Layer 5 of a small transformer language model trained on English Wikipedia (10 layers, counted from 0, width 64).
A neuron's activation on a vector x is SiLU(gate . x) times (in . x), where the dot is the dot product.

Input weights of the MLP neurons that the questions are about. A number n stands for (n - 500) times 0.0013.
n2 gate: 687,539,650,319,624,443,304,619,671,523,746,515,519,550,775,493,655,456,420,638,604,675,493,812,500,755,501,707,346,553,573,662,581,564,558,473,622,646,387,462,486,370,792,392,631,484,526,494,540,305,620,346,366,506,434,575,582,583,381,700,421,415,536,433
n16 gate: 436,358,457,697,558,460,549,417,345,702,506,621,595,538,483,474,224,677,582,596,426,415,579,557,519,586,460,326,542,608,453,348,439,502,559,535,653,484,432,640,528,331,579,498,746,678,537,353,560,531,447,567,605,476,317,642,614,405,304,430,309,457,499,633
n28 gate: 517,680,889,445,608,653,281,573,550,473,339,565,414,555,369,716,460,532,368,508,522,325,431,652,390,700,552,412,590,493,466,425,506,583,402,586,386,618,238,549,529,633,344,505,484,589,512,421,265,588,538,542,414,681,556,466,452,359,367,414,494,479,467,362
n30 gate: 639,533,287,348,488,686,642,396,652,325,488,509,722,637,514,532,358,389,375,503,465,599,485,369,509,356,496,334,612,381,337,473,196,482,685,190,412,607,571,481,684,345,485,434,511,435,546,488,652,467,585,454,459,227,429,604,367,475,555,638,385,383,546,725
n41 gate: 431,493,622,452,602,299,415,481,315,289,530,439,363,260,297,620,450,560,598,295,307,514,567,292,451,512,462,470,502,441,600,418,471,432,510,626,396,494,476,494,460,709,461,622,464,463,482,654,401,514,347,485,534,611,424,432,245,517,701,418,640,494,411,418
n42 gate: 513,501,693,575,468,517,508,647,566,477,391,539,568,538,487,613,562,504,130,543,555,365,295,393,517,402,510,524,437,844,483,673,606,631,703,464,275,385,420,535,491,663,547,766,494,587,525,609,458,318,305,434,320,522,506,420,520,596,624,685,270,495,641,598
n48 gate: 616,573,359,746,349,540,560,543,544,503,411,454,468,565,609,632,516,494,243,313,506,464,674,450,581,400,510,671,511,450,354,325,370,587,425,637,488,375,393,440,558,408,426,564,361,569,443,497,525,662,531,602,568,622,538,564,465,377,393,675,749,789,703,276
n60 gate: 727,697,739,572,444,648,574,544,524,431,615,241,287,715,588,393,652,423,613,501,621,481,459,444,597,366,508,620,307,515,444,564,436,438,646,513,622,738,579,322,559,640,474,434,532,482,510,627,448,435,562,716,329,479,564,328,365,553,564,493,662,591,568,480
n73 gate: 310,453,322,216,450,570,513,307,362,438,527,687,544,427,280,384,511,558,590,643,651,438,457,81,464,407,521,429,421,588,532,360,551,425,457,408,370,386,214,481,319,473,563,435,389,330,455,460,665,481,494,415,689,533,404,673,369,446,537,549,343,508,457,454
n74 gate: 290,571,861,159,474,448,655,488,601,544,264,754,471,428,393,596,647,494,522,680,540,578,495,520,664,608,498,307,493,591,574,575,489,467,599,372,388,571,575,379,445,589,368,594,595,142,406,226,590,617,469,599,414,613,830,482,353,586,597,555,538,586,446,572
n84 gate: 362,342,412,500,672,556,501,451,306,503,421,500,626,227,560,699,474,308,413,348,523,595,671,460,601,612,551,773,416,401,486,379,397,522,406,479,549,370,411,500,366,474,590,478,512,619,452,313,446,738,692,529,679,440,787,446,460,421,416,492,368,467,558,426
n86 gate: 561,534,529,475,281,359,475,507,579,377,395,400,407,625,374,711,278,496,653,500,572,658,530,304,489,464,343,327,540,426,615,546,416,365,630,477,396,556,599,443,650,502,328,429,464,379,550,395,383,520,557,581,417,495,472,534,491,394,650,454,755,547,516,439
n88 gate: 459,690,347,439,350,523,363,712,524,475,714,482,685,380,468,419,296,339,634,239,498,442,429,376,421,374,446,402,234,584,648,290,377,516,599,489,583,292,479,805,778,489,511,570,492,513,303,327,413,601,521,472,518,409,532,678,649,728,523,560,516,480,572,469
n91 gate: 335,366,357,512,521,515,511,486,284,403,716,666,592,186,445,647,252,309,419,396,435,529,367,539,356,765,454,523,638,519,520,300,735,695,640,764,520,370,491,723,648,335,547,676,436,580,685,415,506,574,402,353,727,502,361,622,767,360,515,415,280,456,361,462
n93 gate: 521,586,586,497,393,580,441,511,407,341,682,545,493,469,434,652,483,380,534,596,385,593,502,417,639,503,491,452,349,417,377,458,450,626,412,638,484,744,601,351,279,552,481,497,775,376,320,342,445,466,650,582,411,427,667,287,310,326,321,407,717,452,504,524
n95 gate: 469,661,348,310,425,559,406,577,568,429,720,521,536,542,334,371,515,629,490,356,666,364,604,476,529,346,565,356,248,505,571,274,596,588,401,571,347,564,606,604,328,544,709,649,484,272,421,628,754,529,502,431,604,487,414,786,458,593,697,526,440,712,494,691
n108 gate: 405,338,611,497,472,514,397,603,623,396,339,417,480,616,486,665,299,589,633,536,463,480,530,570,438,763,589,540,372,467,548,787,430,495,342,307,728,358,424,477,632,576,478,411,497,377,494,374,696,220,492,422,446,613,588,486,375,582,372,638,318,417,424,435
n111 gate: 562,340,543,595,581,630,551,543,523,534,433,637,636,478,535,485,499,431,338,648,394,633,568,517,740,719,630,641,342,477,443,629,377,522,741,544,340,468,446,605,665,569,805,389,642,319,287,653,507,422,647,421,588,571,711,446,602,537,569,620,386,568,558,347
n2 in: 495,559,455,407,622,445,187,464,570,502,590,540,243,647,335,788,457,574,621,635,693,459,688,413,389,294,402,461,360,507,356,410,432,627,168,421,422,444,533,425,532,615,690,401,519,725,642,618,542,602,363,406,271,243,434,430,344,520,455,624,598,352,678,595
n16 in: 773,636,628,598,463,597,584,903,484,510,420,240,462,506,546,236,277,602,589,381,384,438,420,532,452,496,380,452,357,541,721,705,375,182,531,308,466,646,582,365,481,580,532,419,412,429,594,629,524,359,531,638,276,552,550,597,555,477,517,391,415,633,416,332
n28 in: 745,505,698,740,494,480,484,761,692,379,429,559,544,466,561,609,653,409,318,572,430,639,468,787,449,314,386,667,591,540,465,678,433,529,648,239,489,664,567,533,563,409,575,447,492,582,528,559,477,490,443,424,340,343,453,701,528,524,618,659,448,328,547,449
n30 in: 571,493,570,576,665,606,563,374,495,612,454,334,387,391,603,554,540,376,720,437,567,372,177,350,555,576,412,561,397,560,421,346,593,598,605,486,463,442,616,291,313,493,417,570,408,572,457,497,485,493,367,293,433,631,711,455,453,555,401,436,569,499,486,415
n41 in: 671,507,339,578,399,471,678,613,669,617,298,615,623,425,535,383,517,408,369,674,425,436,460,646,668,385,497,596,417,487,453,670,397,448,457,486,433,310,497,769,525,456,577,504,361,498,680,568,570,566,279,640,408,477,377,438,574,523,394,364,465,421,620,571
n42 in: 393,497,577,466,495,460,337,428,406,549,710,388,401,364,519,618,334,492,680,419,586,259,421,430,568,470,431,399,464,500,319,583,523,516,524,491,473,517,539,649,541,663,415,482,514,543,481,373,526,422,601,559,425,544,533,550,582,581,859,601,355,409,492,472
n48 in: 458,515,232,599,355,704,682,342,343,641,498,595,361,598,519,431,551,396,362,462,394,676,599,599,616,781,312,786,650,479,425,263,542,671,583,572,368,481,765,393,516,318,633,651,562,503,420,508,614,702,394,618,515,569,617,493,569,608,386,501,508,323,564,590
n60 in: 648,611,824,544,516,590,404,427,600,477,612,476,377,666,585,623,560,423,486,342,484,473,514,422,585,440,390,315,410,393,383,559,370,384,602,455,504,787,576,442,589,571,480,617,545,440,427,401,545,279,519,458,447,405,472,473,512,458,399,722,331,650,425,355
n73 in: 513,389,487,339,618,537,256,402,583,520,566,560,560,616,333,485,345,575,489,365,590,508,472,317,416,424,442,481,542,563,336,444,600,522,438,359,517,394,441,647,552,520,434,577,496,584,507,415,553,457,385,558,307,594,571,447,378,759,568,507,314,498,509,503
n74 in: 487,490,430,471,513,511,787,601,529,509,418,628,664,371,416,467,419,425,372,477,466,648,575,627,639,519,398,307,394,459,606,287,542,580,456,580,265,736,490,661,527,250,549,707,557,427,603,388,650,558,387,256,643,496,530,450,334,713,577,435,620,343,555,484
n84 in: 414,463,728,328,419,559,274,458,229,260,565,512,518,418,484,600,421,526,521,480,304,722,634,428,393,744,446,473,717,552,347,610,499,318,565,513,343,529,309,557,628,344,564,597,602,461,340,491,308,382,587,338,663,598,377,342,499,452,531,368,439,232,407,538
n86 in: 685,667,599,684,595,552,488,539,469,537,779,656,675,451,608,258,554,514,488,311,507,590,509,458,278,483,410,534,325,491,613,535,460,443,560,414,580,536,560,423,569,408,669,670,560,464,479,596,451,444,484,159,546,605,555,231,431,454,354,415,534,384,432,425
n88 in: 487,380,417,654,512,492,407,544,483,483,615,446,535,582,633,693,445,376,682,529,299,401,546,645,396,534,699,570,417,426,345,667,397,517,332,314,506,344,424,390,399,486,433,458,705,763,512,439,718,410,360,570,576,498,617,478,399,737,551,630,428,330,707,431
n91 in: 661,394,454,473,239,579,556,223,507,477,185,448,387,507,428,734,369,490,354,547,437,532,806,633,690,534,519,518,596,442,597,460,464,559,484,564,396,529,482,301,602,424,509,519,448,561,600,457,688,568,298,803,541,393,584,230,343,629,516,434,476,378,384,604
n93 in: 401,599,505,589,532,462,328,555,545,403,617,540,684,392,532,594,535,296,445,207,312,566,495,579,503,385,286,359,390,464,520,613,600,451,485,579,381,313,707,593,452,513,599,605,736,401,259,559,375,574,747,519,377,500,385,426,544,552,559,655,472,330,423,521
n95 in: 521,693,528,331,598,620,400,473,629,328,581,425,531,552,450,397,427,609,532,503,551,599,632,152,437,323,418,524,439,536,502,257,340,420,320,543,485,548,463,435,433,350,667,473,709,227,480,622,595,488,467,396,519,981,440,365,427,585,626,381,515,717,526,473
n108 in: 365,484,434,453,480,625,477,487,445,222,706,448,477,362,424,190,493,439,293,397,563,245,449,692,448,486,695,511,610,591,368,567,601,686,300,558,659,514,596,316,504,529,657,519,342,516,441,417,390,273,729,366,436,401,650,498,498,589,572,552,240,264,555,496
n111 in: 302,91,449,601,608,459,407,510,526,340,384,611,435,441,531,605,588,411,710,687,588,434,525,579,423,586,408,621,606,359,462,503,529,437,554,642,219,492,313,364,500,365,373,486,368,569,665,438,456,567,307,280,564,483,468,447,511,567,692,366,477,656,637,608

Each question shows a token from some text and the vector x that enters the MLP there. A number n stands for (n - 500) times 0.011.

"itar": 571,604,385,538,473,542,478,560,515,487,499,532,459,668,414,553,586,431,436,582,520,503,528,602,477,635,589,451,485,449,503,421,545,336,584,520,705,467,493,407,473,716,245,519,321,492,489,492,522,469,499,329,507,512,500,457,470,604,709,432,529,493,547,481
Which three neurons fire most, strongest first? n93, n108, n84

"s": 579,620,378,509,638,522,588,539,438,425,512,473,601,465,449,614,630,459,530,503,331,657,498,559,476,502,418,461,496,518,481,410,418,366,457,552,526,649,578,582,513,706,560,486,394,432,494,448,624,584,405,509,546,376,348,394,430,462,462,582,416,531,498,563
The most active neuron and its activation: n41, at about 1.2

"tional ": 593,484,378,590,579,544,482,488,536,574,548,457,477,465,483,625,522,497,525,437,615,521,544,389,469,547,454,482,547,615,595,501,452,352,436,466,582,492,517,414,479,575,457,543,482,493,526,461,439,502,395,462,455,556,488,306,439,552,617,465,196,506,466,521
The most active neuron and its activation: n42, at about 1.2

"Em": 535,533,374,585,644,514,599,468,505,520,475,513,537,439,498,598,641,600,553,529,474,692,435,434,593,447,491,510,397,536,465,418,453,396,613,513,409,435,639,422,518,732,507,509,424,511,530,486,452,457,361,406,598,424,405,451,514,414,667,440,450,555,567,405
The neuron with the highest activation: n111

"'": 598,482,506,613,784,432,314,460,573,580,419,528,462,351,448,610,593,406,392,435,471,612,446,482,478,485,549,503,426,620,384,603,517,425,410,483,507,420,451,533,473,668,364,617,453,512,458,493,394,433,339,443,529,550,604,484,443,507,462,509,476,531,482,643
The most active neuron and its activation: n28, at about 1.4

"p": 571,641,397,511,456,516,468,525,414,399,523,463,511,585,462,689,566,429,441,507,393,577,588,606,503,567,519,462,378,517,379,598,455,374,389,529,491,545,477,587,543,797,311,534,508,466,456,552,427,623,477,503,578,433,393,358,502,541,581,503,512,545,572,383
Which three neurons fire most, strongest first? n93, n60, n41

"S": 426,585,387,528,628,538,616,480,366,418,445,459,563,456,531,669,540,512,608,449,487,677,437,515,486,485,445,419,328,495,389,450,509,364,471,494,490,520,453,510,570,635,580,394,355,432,391,554,543,480,385,553,570,472,442,338,479,429,434,424,404,512,521,450
The neuron with the highest activation: n84

") ": 508,575,396,498,553,489,434,629,477,541,411,452,426,607,444,507,434,543,561,412,419,549,523,446,501,534,427,279,587,568,498,584,464,528,438,494,592,567,487,337,532,497,485,574,461,521,448,478,479,521,413,516,517,538,567,326,511,417,495,554,250,509,512,540
The most active neuron and its activation: n16, at about 1.2

"in ": 636,506,397,471,542,514,502,591,442,528,464,326,425,441,472,661,518,607,558,414,560,555,493,468,497,434,572,449,497,529,537,440,442,520,486,555,550,484,505,311,554,460,415,583,459,437,458,420,462,623,458,402,417,502,496,423,442,497,420,543,252,530,593,512
The neuron with the highest activation: n30

"(": 575,534,445,510,621,429,457,597,471,490,461,574,489,525,481,621,508,510,614,521,447,551,529,389,511,540,647,436,406,462,426,504,445,421,514,569,493,542,570,374,618,454,518,582,411,495,591,493,335,500,369,495,468,499,563,347,425,458,557,550,231,517,539,461
The two highest activations, in order: n111, n60

"post ": 484,576,390,578,484,510,570,540,472,556,497,371,435,356,471,611,596,487,544,485,550,481,446,440,484,598,648,477,529,634,582,374,568,367,456,475,630,493,587,472,481,398,444,546,410,421,419,514,296,531,425,457,486,538,616,404,439,412,582,434,309,595,548,532
The most active neuron and its activation: n2, at about 0.41

"tw": 561,649,473,521,489,433,302,465,534,576,467,580,533,417,526,731,644,574,493,581,355,573,384,528,503,532,512,555,445,544,487,435,480,331,565,422,435,556,476,552,456,736,337,451,525,413,505,471,410,498,525,438,471,322,436,390,625,524,581,489,470,611,560,538
The neuron with the highest activation: n28

"og": 589,552,381,600,482,409,415,429,436,569,578,395,555,588,411,680,587,459,437,574,482,519,414,541,583,573,576,434,389,454,523,347,523,445,527,532,571,450,550,535,509,698,236,582,410,455,564,484,449,420,477,298,519,580,483,465,557,549,666,479,555,496,474,561
The neuron with the highest activation: n42

"as ": 431,492,400,487,484,479,499,580,517,591,334,443,482,456,444,617,637,463,472,460,483,568,503,481,554,496,590,446,396,685,555,457,507,511,498,586,419,475,616,395,548,453,457,548,463,375,454,437,632,552,434,340,472,450,530,374,500,399,540,489,334,574,600,682
The neuron with the highest activation: n74

"the ": 507,557,453,576,577,540,440,523,480,454,379,489,469,551,451,730,549,501,498,478,519,478,471,368,538,528,438,454,540,631,616,449,527,513,501,586,458,523,505,433,467,498,582,533,481,449,535,550,412,557,440,418,460,530,491,361,432,439,460,455,175,512,529,522
The neuron with the highest activation: n91

"ale ": 563,541,379,524,533,480,306,503,516,623,492,358,410,455,478,649,646,493,539,563,475,543,402,392,536,483,504,460,558,679,527,464,487,311,459,437,548,434,543,441,515,495,375,547,471,545,589,401,432,445,481,495,438,570,569,347,479,409,533,478,297,588,451,508
The most active neuron and its activation: n42, at about 1.1

"sec": 654,647,419,589,483,315,520,536,482,478,564,539,478,593,574,493,587,521,531,404,551,503,395,571,497,604,466,493,509,463,360,576,385,457,471,597,459,506,477,468,467,624,444,615,422,391,541,521,518,599,328,385,614,528,318,344,441,458,594,430,489,459,449,405
The most active neuron and its activation: n41, at about 2.2

"tis": 550,535,358,591,632,439,453,557,479,488,545,509,562,558,401,552,642,452,551,427,395,563,327,568,562,488,491,428,456,546,561,444,485,440,498,599,683,531,432,616,463,643,313,582,383,514,505,422,599,621,469,370,527,583,305,473,460,508,552,478,583,418,485,464
The neuron with the highest activation: n41

"elections ": 532,599,416,554,455,430,422,624,450,581,447,491,419,484,448,567,536,551,573,441,489,444,394,403,467,595,469,464,514,562,583,471,452,490,470,475,568,453,546,438,631,429,551,605,392,415,306,336,503,526,478,520,490,408,536,348,453,506,554,465,277,489,560,563
The most active neuron and its activation: n108, at about 0.94

"\n": 517,477,463,560,581,427,398,587,449,471,409,508,418,654,500,551,480,411,584,458,484,526,442,553,595,453,506,360,563,535,569,486,441,532,439,630,574,561,565,478,554,515,566,614,451,582,504,465,606,637,407,440,473,595,525,325,497,461,579,491,238,515,470,495
The neuron with the highest activation: n91

"until ": 526,467,440,630,504,503,378,588,473,530,416,450,388,471,546,606,595,535,475,539,535,561,517,530,562,445,569,496,438,516,513,481,423,511,507,505,563,499,549,326,658,455,439,517,426,364,355,374,336,576,451,451,488,449,610,362,401,541,499,425,296,511,618,529
The neuron with the highest activation: n111

"Pre": 541,565,398,624,661,454,467,479,569,467,454,447,515,517,540,549,651,553,530,472,441,558,405,438,553,515,429,527,583,731,363,622,470,524,607,568,374,423,567,485,483,636,489,526,438,352,517,519,613,457,459,407,630,637,326,373,484,479,538,493,479,454,485,480
Which three neurons fire most, strongest first? n41, n111, n42

"Al": 522,602,397,570,458,462,580,451,433,426,551,450,590,532,367,633,656,519,608,521,425,669,434,463,541,542,404,497,514,710,420,454,497,495,548,442,538,476,541,385,656,672,383,521,526,518,542,509,658,482,567,321,533,465,505,528,560,602,583,424,416,446,488,498
The neuron with the highest activation: n30

"They ": 515,588,359,542,435,353,421,477,486,445,434,543,441,468,502,553,541,554,432,468,468,429,456,391,595,514,412,515,467,665,622,578,386,516,456,497,436,453,526,420,614,517,418,625,341,499,462,369,382,551,461,529,478,471,535,329,488,511,479,449,308,554,492,611
The two highest activations, in order: n41, n42

"musical ": 602,548,324,558,503,587,421,460,428,508,579,419,534,448,409,605,618,481,450,412,560,555,559,363,538,544,474,493,515,612,647,536,442,393,447,439,543,381,554,465,406,558,633,572,424,503,482,381,486,578,429,507,483,478,530,349,443,563,576,453,291,519,494,525
The most active neuron and its activation: n73, at about 1.9

"Democratic ": 521,521,397,629,565,566,599,517,588,581,475,485,496,436,371,651,532,384,581,434,465,499,464,300,423,638,402,435,516,637,552,510,501,314,523,499,510,407,518,336,610,407,461,538,510,376,464,539,477,498,495,422,482,522,399,356,500,498,588,518,355,451,502,512
The most active neuron and its activation: n86, at about 1.9

"Ass": 504,584,346,544,553,584,621,474,491,516,394,491,517,578,439,591,570,480,599,396,470,646,456,610,513,616,329,406,515,639,440,522,466,442,627,511,514,511,579,458,435,744,367,514,383,487,491,489,570,641,498,326,515,418,436,516,467,596,536,490,476,586,476,412
The neuron with the highest activation: n30

"he ": 527,607,356,531,461,533,539,517,406,497,426,506,377,424,541,504,494,607,496,421,448,413,537,471,613,526,505,425,602,591,573,558,450,432,517,504,489,459,565,397,665,431,459,607,433,422,438,429,490,546,463,468,591,458,603,398,535,286,447,460,315,584,609,593
Which three neurons fire most, strongest first? n48, n91, n16

"4 ": 503,556,427,601,558,437,514,580,399,531,532,395,417,621,449,639,503,497,609,496,505,523,508,407,509,509,418,466,466,513,617,614,430,486,405,462,520,515,485,265,472,522,528,539,521,453,424,388,523,540,346,499,579,555,488,426,514,534,476,475,273,572,563,605
The neuron with the highest activation: n16

"dis": 487,595,392,626,459,489,568,475,487,430,555,455,457,460,501,488,633,501,450,414,391,543,558,541,595,604,383,393,461,618,454,417,419,303,476,557,556,511,565,581,502,587,495,546,303,295,584,441,479,553,430,363,501,419,501,513,400,554,554,538,448,510,473,437
The most active neuron and its activation: n41, at about 0.85

".": 595,562,483,520,553,580,215,496,467,616,599,486,502,507,481,620,540,477,594,479,404,462,421,435,560,490,567,452,456,474,554,571,443,601,345,591,627,573,471,353,445,584,482,511,480,546,433,439,671,536,492,459,533,487,657,453,538,390,469,367,347,430,611,561
The neuron with the highest activation: n108

"Dem": 465,529,403,452,533,521,559,447,437,459,590,552,447,539,501,610,644,596,551,521,419,652,433,654,575,382,672,455,502,471,450,467,449,438,555,354,485,435,446,385,452,651,380,468,374,483,438,498,435,576,391,471,556,327,357,388,516,586,521,561,409,570,407,429
The neuron with the highest activation: n16